Layer 8 of a small transformer language model trained on English Wikipedia (12 layers, counted from 0, width 128).
A neuron's activation on a vector x is GELU(weights . x + bias), where the dot is the dot product.
The model reads these tokens: "ident" "ial" " Pro" "per" "ty" " and C" "as" "ual" "ty" " J" "oint" " Under" "writ" "ing" " Association" " (F" "R" "P" "C" "J"

The vector x that enters this layer's MLP at each token. A number n stands for n times 0.0063.
0 "ident": -80 112 68 68 60 -154 -8 -78 12 135 35 -407 -78 -92 52 167 -85 -116 89 80 53 115 67 -238 -180 52 97 137 273 12 -189 221 166 74 125 -40 -150 -19 -75 73 251 -67 -20 3 60 30 39 176 90 -19 -73 113 -55 -61 -55 114 -101 3 -275 -286 -63 44 114 161 80 -60 -2 -7 -30 -78 -54 -81 -150 -118 -30 168 -147 -42 -53 -34 60 -242 -32 -127 29 -33 -175 -189 -278 76 249 -12 -21 18 63 132 16 273 139 61 -124 -226 -44 -251 -102 -90 138 -204 -37 92 -53 -180 124 100 208 83 262 43 -71 114 49 -41 -26 247 -78 14 -19 99
1 "ial": -172 184 78 46 119 -128 90 -160 -133 145 48 -432 -17 -70 112 168 -70 -172 172 136 23 159 42 -97 -174 101 18 88 253 -11 51 111 58 -26 87 52 -63 -45 -192 -45 202 -66 124 -95 -2 26 2 137 -12 22 -139 59 -45 71 -11 97 -14 -12 -246 -137 -91 9 1 -11 -31 -233 12 51 167 -114 5 -91 -173 -69 142 32 -163 -87 -72 -4 212 -305 -127 -188 100 76 -144 -132 -160 -61 274 24 -26 99 66 168 123 91 188 49 -34 -191 -58 -266 5 -119 75 -180 29 1 -1 -74 28 51 175 198 310 -21 -317 261 69 53 -76 87 -172 -54 61 158
2 " Pro": -125 185 -6 110 26 -178 131 -156 -44 148 110 -296 11 84 56 199 -153 -173 72 214 155 147 -86 -116 -38 118 56 138 253 104 99 16 8 -143 68 17 3 23 -99 -29 282 -79 -10 -104 -173 -7 -84 145 -107 -82 67 62 -3 98 5 62 -95 101 -100 -238 -173 -100 41 70 -46 -261 -109 -3 152 -204 -93 -91 -209 -218 204 94 -197 1 -21 25 174 -296 -80 -109 -26 123 -22 -187 -268 45 255 82 11 109 -42 212 141 122 -8 -92 -92 -118 -174 -219 -163 -203 123 -46 67 229 41 -97 79 17 201 123 393 20 -198 47 14 -44 -98 191 -5 -91 143 133
3 "per": -125 145 -133 166 52 -155 92 -56 52 28 -76 -370 52 24 143 209 -152 -279 -24 279 29 164 3 -189 -108 21 121 146 223 0 -32 70 54 -118 72 -4 14 -96 135 13 251 -133 -33 -173 13 56 -118 159 -162 24 38 -60 -135 61 26 12 -23 219 -74 -257 -77 -37 128 -99 25 -205 19 -49 252 -360 -64 -90 -78 -82 184 25 -240 -59 43 -68 15 -168 56 -183 -49 18 -20 -162 -269 -91 253 66 -52 95 21 84 155 200 86 -112 -38 -98 -194 -46 -38 12 129 -157 9 177 150 -13 145 25 138 -3 467 -6 -78 96 73 -52 -37 -4 -2 -205 48 192
4 "ty": 10 183 -26 124 89 -80 107 -54 56 55 -51 -463 13 15 22 143 -109 -236 -3 165 -88 57 125 -3 6 127 69 186 182 -7 96 118 -56 36 94 51 -117 36 -40 -95 237 -169 153 -151 -48 16 -184 115 -239 67 78 -19 -33 87 121 34 -25 137 -270 -151 -191 -95 85 -33 124 -271 61 76 184 -251 -8 -102 -149 -81 168 51 -245 -100 -22 -2 49 -271 18 -187 -120 45 -109 -167 -265 3 248 90 -26 61 63 212 169 115 183 110 -87 -91 -151 -134 52 -171 127 -119 79 35 155 -127 14 -8 121 60 301 -78 -214 90 59 -3 -7 22 -93 -5 27 169
5 " and C": -112 109 62 84 -11 -300 110 -74 -116 73 2 -350 -58 -20 30 105 -71 -122 -31 9 127 160 -46 -12 -102 78 102 246 290 83 -9 209 63 78 126 -122 -112 31 -231 -88 219 -258 28 -124 -9 -54 -68 40 -75 4 46 105 -61 21 -148 240 -32 -1 90 -172 -38 -84 56 14 13 -291 10 -86 -90 -211 -12 -167 -268 -223 188 111 46 48 43 73 70 -226 -129 -48 -37 77 -20 -134 -202 70 214 71 23 118 31 214 159 134 154 25 -62 -132 1 -184 -105 -213 2 48 12 -31 -66 -2 52 -81 276 198 381 59 -250 27 183 -31 -7 53 -15 -232 22 256
6 "as": -163 99 14 -46 229 -242 -185 -78 -11 63 72 -393 43 12 -119 118 -180 -205 -1 123 15 260 -22 -126 -49 6 96 144 179 43 -51 233 113 -49 53 -95 5 -49 56 49 247 65 109 -8 -3 165 -148 103 -81 -130 -19 -11 51 -39 73 108 -57 100 68 -157 3 50 -70 24 2 -335 -76 -210 168 -50 -85 -127 -188 -68 95 96 -279 -34 91 -49 136 -325 2 -91 -18 -59 -38 -140 -345 -27 272 69 -37 68 -65 109 134 207 273 20 118 -106 -220 -57 -209 -50 73 -53 97 56 -56 104 -32 95 118 7 392 97 -199 187 110 -37 -34 94 -95 -62 -19 64
7 "ual": -131 169 -8 -102 43 -117 123 -149 -120 110 161 -326 177 1 29 174 -179 -79 132 34 -5 76 -31 -26 -110 0 218 44 270 145 -22 175 48 -67 -1 -77 -104 -70 -199 60 171 -92 106 -181 -63 52 -8 83 -86 -48 -48 106 -58 122 119 122 -144 -106 -157 -160 -111 89 105 58 -18 -254 27 -3 162 -223 78 -165 -118 -169 26 26 -170 -103 -125 -37 281 -219 -73 -249 35 101 -122 -120 -192 46 283 10 -68 78 4 62 195 60 187 -36 6 -110 -208 -163 46 -186 180 -170 -69 104 99 -14 51 0 157 142 350 10 -244 176 108 -74 -94 173 1 -218 195 274
8 "ty": -48 103 -27 -4 168 -115 69 -77 0 73 88 -377 82 103 38 107 -126 -242 -11 73 0 -44 137 -47 46 122 116 156 189 72 -42 158 -78 35 37 -75 -193 68 -106 -55 259 -124 198 -243 -83 128 -39 121 -166 -34 46 10 11 83 111 151 -138 115 -253 -104 -183 -173 51 -30 81 -200 39 106 260 -180 10 -155 -138 -89 118 152 -278 -96 -148 -16 112 -247 -10 -167 -175 46 -154 -135 -262 3 235 0 -12 79 80 171 207 188 240 51 -38 -38 -249 -179 8 -177 134 -57 -43 65 190 -55 5 1 104 79 299 -85 -255 61 28 89 -22 -8 -101 -61 188 189
9 " J": -109 90 -101 31 33 -182 38 -21 28 61 78 -349 43 63 -17 98 -122 -186 34 90 57 246 -23 -113 -71 53 38 109 144 101 0 331 -2 45 52 -26 -171 -15 -238 -4 211 -162 -81 -133 -78 -94 -45 148 -56 -4 190 123 92 -41 -41 211 -99 114 26 -163 -106 -194 58 -27 90 -173 -57 50 141 -291 43 -188 -303 -102 100 193 -29 11 50 -42 14 -223 -164 -181 -120 -14 -35 -118 -227 0 188 -50 108 61 -110 149 179 243 153 27 -63 -45 26 -236 -129 -133 62 -171 140 21 -14 1 228 24 163 154 442 -60 -252 124 202 -116 0 154 -38 -74 64 147
10 "oint": -269 33 -91 -32 219 -68 -27 -124 -49 51 241 -440 97 -108 -34 172 -156 -94 165 59 -22 131 15 -52 -160 -44 133 -21 235 103 -79 100 55 -38 131 -56 30 121 -81 6 131 120 32 -84 79 68 -53 115 -179 -31 28 86 -25 69 71 148 -124 -35 -176 -232 -66 -96 49 -27 -76 -245 118 39 86 -176 59 -108 -119 -100 208 114 -232 -151 65 -59 92 -203 -131 -102 -114 87 -63 -101 -337 6 224 62 -40 12 -19 142 107 128 241 -113 -145 -198 1 -182 -41 -30 91 -145 121 150 125 -53 -51 111 167 95 358 58 -332 65 64 24 93 198 -87 55 86 201
11 " Under": -253 114 -42 -30 10 23 109 -42 -19 41 92 -322 24 79 -68 172 -221 -276 -85 22 138 166 -35 17 -75 231 33 45 291 272 -88 191 27 -93 53 -150 -155 -78 -165 -31 254 6 124 -54 -103 41 -38 70 -55 84 -57 186 64 65 12 243 -85 -22 -253 -228 -99 -174 5 56 -77 -291 -54 -40 85 -182 -7 -26 -266 -21 99 63 -215 28 -2 -55 164 -225 -68 -170 -159 173 92 -112 -250 31 147 18 36 30 -105 142 61 234 115 -21 -91 -155 -73 -81 -12 -78 39 -87 108 135 38 -124 149 -16 218 174 423 92 -160 -2 122 -97 -132 131 125 -175 206 100
12 "writ": -122 178 -37 130 159 -79 164 -220 -103 59 86 -315 83 143 184 177 -204 -244 41 127 115 133 -16 -219 -121 104 277 29 293 52 -170 107 -7 -12 142 11 -109 -51 -150 61 168 -42 168 -125 113 16 -44 107 -33 207 -62 25 -24 -13 6 131 -3 0 -57 -315 -130 -118 25 -91 72 -214 80 63 285 -131 10 -126 48 -67 141 62 -416 -82 -19 -85 12 -233 -32 -93 -142 -54 -60 -177 -183 -109 150 43 -28 103 -175 195 -44 195 -30 -29 -81 -38 -184 -153 -219 -71 57 9 71 19 107 -89 102 160 92 68 403 43 -198 112 13 62 -23 177 -138 -89 -43 287
13 "ing": -118 22 0 193 50 37 70 -108 -8 7 137 -438 37 -52 -69 134 -129 -236 222 210 165 115 -28 -1 -131 98 3 9 186 -117 -24 176 -81 169 -67 -12 -239 21 -62 -81 280 -77 -71 -96 16 -69 -108 184 -21 80 93 63 -62 84 142 198 50 111 -394 -121 -93 -99 44 34 -46 -190 4 -129 200 -131 120 -104 -198 -56 107 -3 -207 -102 22 -85 147 -102 -117 -230 -46 -22 -128 -144 -315 -1 79 62 13 -96 -30 13 149 218 335 65 -98 64 -69 -80 1 -76 -29 -77 82 59 18 -110 80 -49 124 209 220 -57 -182 186 104 -97 112 137 -30 -71 -38 332
14 " Association": -266 74 -37 12 76 -4 254 -158 -224 54 59 -407 102 181 6 157 -67 -216 136 82 26 180 21 -45 37 123 114 76 258 93 91 222 74 93 -21 -138 -112 -21 -58 -21 272 3 6 -155 48 -45 -115 38 -116 79 -68 203 6 -38 -16 112 -83 93 -183 -145 -119 -189 29 3 23 -173 -13 -61 198 -60 49 -31 -109 -259 159 52 -213 -119 3 49 87 -286 -14 -188 -130 9 -37 -189 -311 -39 170 5 -101 86 -140 238 44 200 49 -61 -68 -142 -222 -143 -143 -128 18 -70 -28 127 156 -91 139 55 186 235 307 37 -205 1 57 49 52 111 -88 120 83 282
15 " (F": -112 43 76 -50 50 -10 134 -79 -67 -24 27 -476 192 -12 -85 188 -18 -131 29 86 -50 104 69 19 4 117 41 180 304 84 -51 280 -82 -37 57 -57 -137 28 -263 -6 255 -50 -19 28 -9 -41 -157 108 36 -21 87 162 18 -33 -197 254 25 65 67 -207 -27 -279 72 20 39 -289 29 -118 -11 -45 -121 -191 -140 -131 50 248 -26 48 38 -152 91 -230 18 -197 -108 48 -125 -119 -132 -74 215 48 36 -26 12 87 75 169 95 42 -66 -82 -26 -232 -235 -137 90 7 -15 0 63 -104 170 -15 246 43 403 86 -114 10 -24 -86 -82 72 76 -84 115 185
16 "R": -229 -58 -48 -111 250 -45 96 -84 -42 -58 -66 -328 188 -27 -94 -2 14 -158 122 9 -26 230 -14 -126 -114 -160 24 -14 229 -84 -51 199 44 39 109 -25 40 99 -93 -29 161 -49 -29 -122 39 29 -178 183 -88 -11 -116 170 -29 -113 -89 70 -57 117 51 -192 58 -169 142 -170 95 -307 84 -70 237 28 9 -117 -37 -126 -90 180 57 36 43 25 57 -201 -22 -179 -89 -55 -91 -8 -187 -185 49 165 43 6 -63 85 70 129 329 -164 115 -140 -66 -196 -61 -100 183 13 -63 76 -287 -104 147 174 167 149 457 125 -117 202 22 -66 47 175 -198 -143 77 372
17 "P": -134 84 -206 -168 259 -193 17 16 -118 74 106 -356 163 37 -36 121 -72 -133 117 37 -63 197 -46 64 -67 -169 4 151 301 105 46 107 -81 57 125 -13 -79 257 -20 43 141 19 88 34 -132 -50 -166 75 -193 44 58 89 28 7 10 134 -134 34 -144 -222 -73 -140 68 -112 108 -232 44 -51 102 -37 -54 -174 -80 -254 2 243 -118 -18 -13 -157 39 -247 60 -254 11 36 -164 -101 -106 -153 77 184 -34 76 -125 189 123 177 364 -188 -76 -201 -142 -192 -85 -278 173 -18 -58 144 63 -25 88 -33 241 124 288 38 -23 202 25 -76 36 83 24 -59 147 222
18 "C": -173 110 -170 -83 295 -187 131 60 -50 87 -20 -408 171 -19 43 68 -82 -163 188 -29 -15 146 42 23 9 -95 -51 160 305 85 9 166 59 53 66 -40 -44 152 -35 -44 112 -22 -26 -186 -79 17 -135 74 -273 77 -40 32 -13 25 -7 175 -29 43 -137 -210 -78 -213 43 -87 163 -210 32 -47 131 -118 -111 -126 -108 -255 -50 187 -53 -79 -120 -26 26 -252 -15 -194 39 -5 -51 -73 -196 -167 119 165 -4 29 -54 134 112 125 328 -186 -22 -217 -69 -107 60 -215 189 63 -72 156 -96 -43 153 -73 228 123 363 16 62 120 68 -92 -8 123 -8 -121 159 291
19 "J": -147 86 -275 -73 235 -136 -12 63 -20 82 -69 -340 221 157 -131 47 -65 -151 97 79 -54 336 -55 -143 -92 -56 -86 105 150 -24 64 230 -38 -1 121 -22 -103 73 -116 -127 140 21 53 -93 -125 11 -89 169 -111 72 -14 -97 39 -10 -46 157 -136 126 -13 -222 -48 -243 8 -58 147 -181 -18 -19 339 -228 -105 -81 -110 -229 46 316 -97 -105 -81 -153 -141 -225 5 -163 -18 14 -42 -114 -112 -140 126 150 78 83 -108 159 104 188 294 -27 -34 -171 67 -147 -34 -134 114 -49 -59 67 -35 -25 210 -1 182 -29 474 -113 -7 79 166 -84 25 197 79 2 149 249

Each question shows the input weights of one neuron of the MLP. A number n stands for n times 0.0034.

n3 (bias -0.130): -39 165 2 120 -42 -73 -111 -38 -79 -45 95 -58 22 82 135 -221 230 -14 182 72 40 12 133 -265 -152 -87 130 -144 -56 91 191 51 83 91 -58 202 33 -280 118 -33 34 78 100 3 -1 -92 18 5 -202 21 48 -23 30 -54 4 -68 134 -93 -161 -160 -144 -28 21 52 -134 -19 -107 -137 -27 51 84 94 -17 -20 24 40 -58 72 19 70 -124 164 -134 8 190 42 115 32 137 -63 -29 31 98 8 -4 -155 79 40 -114 -36 -27 46 -60 71 209 78 -23 -96 -163 167 78 21 120 -24 -64 94 -113 154 10 6 115 -26 -114 -19 -88 -26 119 31
On which token does it fire most? 3 "per"

n316 (bias -0.075): 10 -11 109 -91 -35 -41 60 99 -169 79 170 -119 38 -93 -47 30 22 71 119 213 -92 -167 -36 37 98 134 -79 -141 -173 -73 41 -1 -60 45 -13 76 -207 -99 -163 -113 109 -13 46 -28 86 9 90 -95 179 -86 32 76 -84 -161 -190 -199 22 -75 10 6 105 -59 -76 93 -30 -68 -125 -19 -105 45 40 -51 128 162 29 43 140 -6 -30 -142 140 186 -40 178 -24 -46 -27 -58 36 -71 -29 -36 -114 69 -69 93 155 -67 2 4 23 34 -105 -83 193 -105 152 -68 -2 48 -40 60 85 -41 -51 25 -27 45 -34 41 12 84 42 273 -33 29 6 -20
On which token does it fire most, and how strongly? 1 "ial", at about 1.4

n341 (bias -0.262): -61 14 96 -129 17 202 -77 -35 -114 -160 -6 2 84 32 29 7 66 -55 99 141 66 -57 31 -225 86 -127 65 113 -89 30 -142 -246 135 -5 64 35 52 14 -27 -8 114 -123 62 -82 -29 157 -3 142 75 -1 56 -146 -36 195 -130 -126 7 67 31 -5 152 -142 -263 0 -4 260 18 -202 27 7 -74 43 -219 -113 -119 -31 90 63 41 -49 -186 13 99 -5 -40 -118 0 -8 217 -16 170 -126 107 -303 -61 154 17 -27 203 73 127 27 21 90 -130 157 -64 -57 117 51 -37 29 -47 -72 -3 62 -20 -65 160 -37 -161 -45 -35 90 40 75 61 20
On which token does it fire most? 19 "J"

n427 (bias -0.177): -11 -102 43 -121 -201 -4 -85 94 56 -12 106 21 -15 27 159 -11 -17 93 -122 49 137 -14 -62 -89 0 -1 -136 -80 -93 91 -24 -18 111 -94 -201 0 67 -22 -8 -53 -178 113 16 86 232 96 -76 73 -25 -22 -13 -171 37 -120 130 -113 149 -11 -131 250 -65 -61 4 -123 -165 12 177 149 26 41 -117 -31 29 109 -18 240 14 38 80 98 84 -155 -101 211 -132 -157 71 -46 -167 85 -13 -10 -91 -134 188 102 45 -14 125 66 66 -117 -5 -58 247 -31 4 -252 -125 53 -44 -9 22 97 -16 -35 18 97 -12 121 -200 -107 168 75 -41 -129 80 -175
On which token does it fire most? 10 "oint"

n203 (bias -0.050): 142 42 -111 -139 -104 -49 167 -101 -107 -44 81 13 -29 -117 -55 125 98 -72 -110 -87 -98 56 164 23 74 113 3 81 -83 -172 -184 63 -48 208 10 -196 -102 -95 3 -55 35 -83 4 110 149 -83 -170 98 -27 24 -122 -167 73 -5 86 -125 68 133 -216 109 -2 12 38 -48 -79 -58 179 48 -91 -117 -51 79 79 72 52 -32 -153 122 63 74 84 48 -70 -32 10 -135 19 245 44 -34 121 -90 -4 142 128 12 98 67 -92 125 54 141 32 11 16 -31 -28 162 -43 -94 -74 11 -138 -20 85 -232 -2 -35 -179 107 101 138 -44 105 -109 10 99 23
On which token does it fire most, and how strongly? 4 "ty", at about 4.4

n268 (bias -0.209): 152 14 39 -94 13 -34 -14 23 178 17 29 -59 -39 13 -105 -75 261 -101 -47 194 73 -80 30 -29 19 -28 -75 -16 -55 -33 156 113 136 79 -1 109 -169 -21 12 115 171 -36 -50 -60 50 47 -15 -171 129 -68 -22 -14 -168 -76 121 -63 92 32 24 -75 82 52 -138 144 12 -83 51 -15 30 95 -26 -65 -40 -95 95 -95 -78 99 -57 -68 -25 156 42 -132 55 -55 144 -71 38 75 -64 -78 20 -59 163 -225 -171 29 -83 16 -67 34 90 45 56 -167 51 -110 -226 146 -185 -223 106 27 0 -1 -107 1 -232 -22 161 51 -23 -26 194 9 -29 -117
On which token does it fire most, and how strongly? 0 "ident", at about 1.5

n383 (bias -0.138): 116 -193 -32 -53 -65 55 -98 49 31 75 21 -76 24 16 43 69 -23 37 110 145 58 -81 170 -15 65 67 149 73 51 -47 120 -72 64 -52 -107 2 -31 -264 123 -63 -70 -60 -28 -50 28 -10 27 86 -25 -234 -47 -93 122 -19 -9 29 -87 -102 -142 78 60 -110 -67 136 153 92 -121 219 49 -29 -24 -65 114 -21 -32 63 63 67 -61 156 -14 57 110 30 -30 -7 -15 240 130 -64 183 -190 19 190 -132 12 59 -26 -178 49 -133 -199 -87 57 -185 -99 44 44 -60 -12 136 -134 127 14 -208 100 26 66 -84 -82 8 -62 2 -33 -85 -28 -47 71
Its three highest activations, in order, are on tokens 8 "ty", 14 " Association", 2 " Pro"

n201 (bias -0.124): -101 -101 -214 49 58 5 -78 -132 -110 -40 30 -12 29 34 -10 103 15 25 102 -68 2 -58 -125 -95 15 -46 14 -48 -155 96 142 -9 159 187 58 -102 37 42 8 10 -141 -27 0 77 -18 1 -35 95 105 217 -82 97 -7 105 4 61 -23 87 -44 -157 41 63 109 164 -141 38 238 -7 33 -90 138 154 -105 -47 -112 -61 -23 3 65 149 -103 67 76 99 -110 23 46 53 -2 -23 -13 -95 91 -19 -99 -90 -118 3 57 -51 31 -36 -103 -113 100 -64 164 -3 11 125 44 -98 119 0 -198 -21 77 -88 -106 27 -99 -75 127 -112 -8 -165 -10 -9
On which token does it fire most? 16 "R"

n205 (bias -0.024): 164 -39 -1 11 83 103 -94 226 159 -40 -67 -100 -38 -19 -23 -68 -25 -7 40 137 14 2 -124 121 -30 129 -115 121 -128 -63 -55 -13 -68 157 -67 38 167 -65 46 14 -32 -4 -22 -101 75 -124 -91 3 -120 -384 86 -99 -24 -116 -45 89 19 -38 -107 -129 20 82 49 -69 8 116 171 83 -55 -45 17 41 -22 44 29 51 -156 206 -33 -114 -126 -32 145 -5 31 -94 -80 28 -87 52 142 151 -55 47 6 -148 81 -76 -73 -91 -183 51 -23 105 45 128 138 49 -129 37 -122 115 -55 67 -22 102 15 59 -52 46 -168 -25 84 13 23 99 85 113
On which token does it fire most? 3 "per"

n143 (bias -0.122): -90 85 8 13 -12 40 -236 -17 -17 -18 -44 -10 -6 83 -7 89 -88 0 -27 97 44 57 1 -233 48 -5 -17 27 57 186 -99 24 -34 -61 -210 71 -29 6 61 32 32 -30 49 -22 79 -170 -35 88 176 -44 -3 -7 18 -132 -72 -193 61 -82 86 -41 -56 31 -13 63 -20 40 -126 3 -146 22 -146 -35 79 65 -106 86 5 61 -126 238 119 147 -77 21 -2 -12 12 -64 -5 105 72 -69 22 -5 136 -24 -66 -34 177 -5 40 -117 116 12 -54 57 -162 -57 184 -80 28 -107 95 -72 41 0 8 200 -44 -43 75 -5 1 -142 -202 132 -90 14
On which token does it fire most, and how strongly? 0 "ident", at about 3.5

n54 (bias -0.111): -9 -27 -51 -75 13 -63 45 145 41 16 -70 73 -173 -70 49 33 43 51 -107 35 98 -12 -24 -147 47 -147 79 -28 39 -28 -118 -62 26 -133 78 -79 -175 -76 -173 90 -179 38 -18 -6 17 45 138 -13 -87 57 244 146 -121 61 -33 -57 170 -6 107 77 14 -137 121 13 -162 11 12 45 -10 -45 86 153 92 -144 190 -10 85 -51 36 215 178 15 -207 24 -55 81 -4 76 -95 -193 97 47 -118 -90 -179 -10 26 101 -85 105 58 -14 -15 53 -117 -148 -27 82 67 113 118 -56 -30 -26 -90 -28 -65 136 114 -13 -110 -128 -44 35 85 27 -57 -62
On which token does it fire most, and how strongly? 2 " Pro", at about 0.28

n33 (bias -0.092): -39 -86 19 -27 10 -74 47 -55 -49 -2 32 107 -11 -67 89 48 7 48 21 -63 96 -117 -88 -72 67 126 -52 -54 -45 -244 32 25 -140 -99 49 72 -110 60 -97 103 84 92 97 178 203 56 127 -128 -23 256 70 -52 -59 42 -50 82 72 -80 -134 -60 121 -88 68 163 8 -7 55 54 -111 -62 -113 32 10 -80 -41 -30 -153 58 0 194 30 1 148 -152 108 -193 -78 117 -12 33 115 -13 2 94 76 -69 -88 -17 46 -66 172 -105 38 91 64 -5 -263 -61 -17 106 -79 -11 35 -169 65 -68 41 50 -26 28 104 -46 -38 54 176 62 142 -95
Its three highest activations, in order, are on tokens 0 "ident", 11 " Under", 1 "ial"

n187 (bias -0.237): 71 84 144 -40 78 74 -51 -14 159 -30 -54 -199 -75 131 -1 4 186 -205 -249 31 33 -48 41 26 89 -147 78 128 -4 -70 -4 40 -272 53 131 -290 105 -115 -71 -22 11 -69 -101 115 -45 -48 75 124 148 -19 15 -24 190 -8 -41 51 7 103 -80 -138 59 165 -28 216 -207 53 -74 116 -149 47 -68 -207 96 -27 -12 -137 -39 -21 72 22 -214 -97 -188 -190 86 -194 -51 206 173 39 -1 -70 182 98 219 118 -59 -114 96 62 51 0 -12 132 116 124 -17 -1 43 49 -122 -82 -168 109 79 -110 -30 -16 101 -51 -25 -38 -81 -41 74 -143 -24 -214
On which token does it fire most? 0 "ident"

n511 (bias -0.135): -58 -4 80 23 35 113 -46 41 -14 -213 73 75 -51 32 -59 28 -109 45 -12 -86 -65 -87 -10 -28 17 156 -57 116 102 -17 78 27 -9 87 -34 -127 6 216 -18 9 87 -66 95 -5 -59 -23 53 47 107 -142 -153 -101 84 -37 -91 33 160 56 -29 -23 -68 7 -2 79 12 29 3 -23 -80 97 -7 -40 -55 93 84 -180 -6 175 -128 140 -66 153 121 -16 -28 38 -63 -287 -4 15 30 68 -219 17 69 113 -20 49 -84 91 -104 67 -75 26 42 -45 -70 28 20 -59 -126 -39 -178 -37 28 102 -25 18 47 38 -93 92 9 -162 -154 157 -124 32
On which token does it fire most? 8 "ty"

n216 (bias -0.046): -10 146 127 53 12 155 -86 -26 169 140 132 -46 -225 63 62 59 41 -16 -49 -121 -19 7 69 170 129 -53 15 -81 6 -88 10 -142 44 121 8 -199 106 -126 88 115 110 -154 -94 -101 -7 -27 95 61 13 64 31 22 -141 -31 -40 -186 -109 33 -16 114 11 102 -169 119 -115 -56 90 -49 -72 -147 -11 99 -55 87 -20 -87 -40 -13 -102 110 223 179 46 -236 -35 -141 12 -130 120 -94 -188 173 179 -80 22 95 67 -19 -6 172 129 53 3 -211 73 -70 -50 -70 146 -8 -40 129 -49 56 -66 8 57 -39 6 88 -136 42 71 -117 -76 -52 33 -149
On which token does it fire most? 1 "ial"

n345 (bias -0.178): -28 -84 71 31 -65 92 71 54 42 -37 9 19 -56 28 -39 -3 -4 108 41 -101 -107 -70 137 -27 137 70 -77 -76 98 56 61 -119 51 47 12 -43 11 90 -46 76 157 -98 5 -126 -84 15 117 -75 -37 98 -29 -63 -47 10 25 87 -44 192 -40 64 34 -168 -115 10 44 54 -40 -84 115 55 45 51 -19 57 33 -219 100 -31 -47 -102 116 250 194 -98 -82 -47 -84 -126 -69 -6 -14 -55 -130 164 -4 91 19 137 -27 -86 -148 -242 70 -263 142 2 66 25 -24 122 -145 41 -117 122 -183 67 -144 22 -105 17 -133 95 217 -27 20 191 -183 20
On which token does it fire most, and how strongly? 14 " Association", at about 2.6

n420 (bias -0.069): 41 -125 9 -61 -34 -49 63 45 -14 183 -41 47 42 46 -229 -156 -144 165 116 -62 25 42 125 55 -140 -7 -49 62 132 159 70 -42 -23 -133 -118 23 155 10 38 -55 12 88 -140 -17 -117 -75 -78 -103 -12 -122 7 159 -45 19 53 126 -63 193 79 57 79 2 31 248 -97 154 80 -74 55 -141 34 -1 48 -101 33 71 2 -83 123 -59 48 107 25 -78 31 -28 -31 115 -2 -232 -6 -17 13 78 74 128 -63 16 -98 15 -52 -72 -145 -35 3 -129 35 -198 -2 90 -59 59 -129 -14 -57 -84 110 138 10 -23 -83 21 95 -105 53 56 -4 -179
Its three highest activations, in order, are on tokens 17 "P", 2 " Pro", 10 "oint"

n387 (bias -0.199): 146 24 188 40 -28 188 -22 -89 32 -164 -53 97 69 -193 1 31 161 49 -10 -32 -183 -175 53 -205 248 -130 7 110 -76 -17 -98 -13 95 153 179 51 -159 -17 25 55 -46 -13 188 97 47 61 39 44 36 -112 -18 215 -5 -72 -44 39 -47 -127 135 -121 -49 -50 6 -211 -70 -40 245 -10 -156 146 26 74 106 24 192 -118 193 -70 -50 180 56 -114 59 -1 -205 63 -310 23 147 67 -11 -88 -184 -86 -139 14 -28 82 125 50 -123 25 106 -30 185 14 -22 -73 70 -20 -173 27 83 84 -101 -6 -30 19 3 -49 -155 5 -123 -5 -140 -75 67 0
On which token does it fire most? 16 "R"

n99 (bias -0.196): 149 38 -15 -270 -22 3 -82 45 1 -221 -74 -34 -130 -13 102 118 131 40 -91 -43 21 2 59 -135 79 39 -16 98 64 72 -84 108 -58 133 -62 95 -59 30 -62 -34 -23 -194 57 -122 67 -17 100 -25 25 11 29 27 79 -147 -245 86 -145 -63 73 156 20 -2 6 44 -7 28 8 14 -90 69 6 -80 -42 -129 -67 1 33 38 52 45 24 -42 7 -87 -61 -72 -67 68 -19 94 -110 32 45 -130 53 41 157 142 -10 -30 37 45 -114 109 -15 -156 31 -63 1 -117 130 27 -38 -38 70 2 -134 -58 16 5 -110 2 116 1 13 210 13 29
Its three highest activations, in order, are on tokens 15 " (F", 5 " and C", 8 "ty"

n34 (bias -0.158): 59 -50 -154 109 1 19 -62 119 -13 84 -207 53 -38 -77 -38 -61 -66 2 34 -57 -169 -58 -65 -19 5 -76 3 -48 155 -64 -70 -11 -42 125 -209 -190 -69 -107 39 30 -205 -1 -93 16 105 -88 -87 -160 -30 -153 155 -46 -39 -74 -21 36 103 153 124 110 -52 -28 315 180 122 60 90 80 -97 -113 -28 64 -168 117 234 88 246 -183 45 124 167 59 -33 14 13 6 -19 87 -75 -122 201 137 -10 -37 -73 -30 -159 177 76 -70 29 -144 16 59 81 -26 61 138 -66 -200 -144 28 -21 -73 15 -25 -156 112 125 4 73 20 124 113 40 -7 -111 93
Its three highest activations, in order, are on tokens 18 "C", 5 " and C", 16 "R"

n422 (bias 0.044): 142 -140 -202 122 -37 37 155 -2 31 10 5 119 -74 62 114 -49 -107 82 -23 -54 141 -37 -18 34 -106 86 -80 -87 179 55 -10 149 29 47 42 146 -125 -84 94 35 67 26 50 -35 -52 15 -47 -19 -34 -70 118 -8 218 -9 32 -146 -27 70 119 -76 165 32 134 -28 75 -101 106 -317 16 -92 59 -61 -36 136 -1 134 -144 -73 -38 10 38 135 -208 40 -203 -25 -32 34 52 -68 12 -66 70 -200 52 -92 -226 -121 -99 59 -112 -2 -43 -50 81 128 -51 -63 47 -57 -143 -53 5 -23 -33 -45 159 124 125 88 -23 60 -154 -67 100 0 -46 -2
Its three highest activations, in order, are on tokens 12 "writ", 11 " Under", 3 "per"

n147 (bias -0.145): -54 -14 61 -31 -40 -26 -30 72 148 7 27 168 47 -55 -19 2 -24 -80 -46 98 284 25 4 -113 17 95 -70 -8 32 37 56 -2 90 118 -115 -169 -155 -47 -160 -44 79 68 -242 -43 102 -63 21 59 -15 -31 -73 107 59 129 -61 -2 -81 24 -66 -63 57 90 -13 154 -109 14 -14 157 52 108 65 86 -23 87 12 -58 191 36 65 109 127 -90 -57 47 -39 -35 24 7 88 160 -137 -48 105 -122 -152 -20 -254 115 -70 55 -163 -102 52 -153 -91 75 -24 20 -58 -9 -101 6 31 -30 63 -70 -10 -53 -67 49 39 75 -9 -57 23 37 34 55
Its three highest activations, in order, are on tokens 11 " Under", 0 "ident", 9 " J"

n323 (bias -0.107): 82 221 55 -40 136 55 102 84 11 88 51 96 134 70 -135 134 -48 -213 118 -67 -154 21 -16 -128 97 92 -242 -167 46 -38 55 -125 -14 -6 -5 -44 47 136 -32 114 4 -11 -120 -27 -26 87 -118 -31 4 72 -4 51 28 21 -20 138 0 47 -140 -68 65 -14 -71 -21 -156 55 44 50 47 -97 -65 2 130 104 89 -38 22 98 8 45 -74 66 45 -10 102 -16 -149 123 95 -63 38 -178 84 -4 -53 6 -96 -140 105 103 17 20 -74 38 36 40 -138 -115 49 -32 -91 -223 170 39 -65 57 -95 -100 -82 129 64 -1 13 43 18 76 32 -45
Its three highest activations, in order, are on tokens 13 "ing", 1 "ial", 19 "J"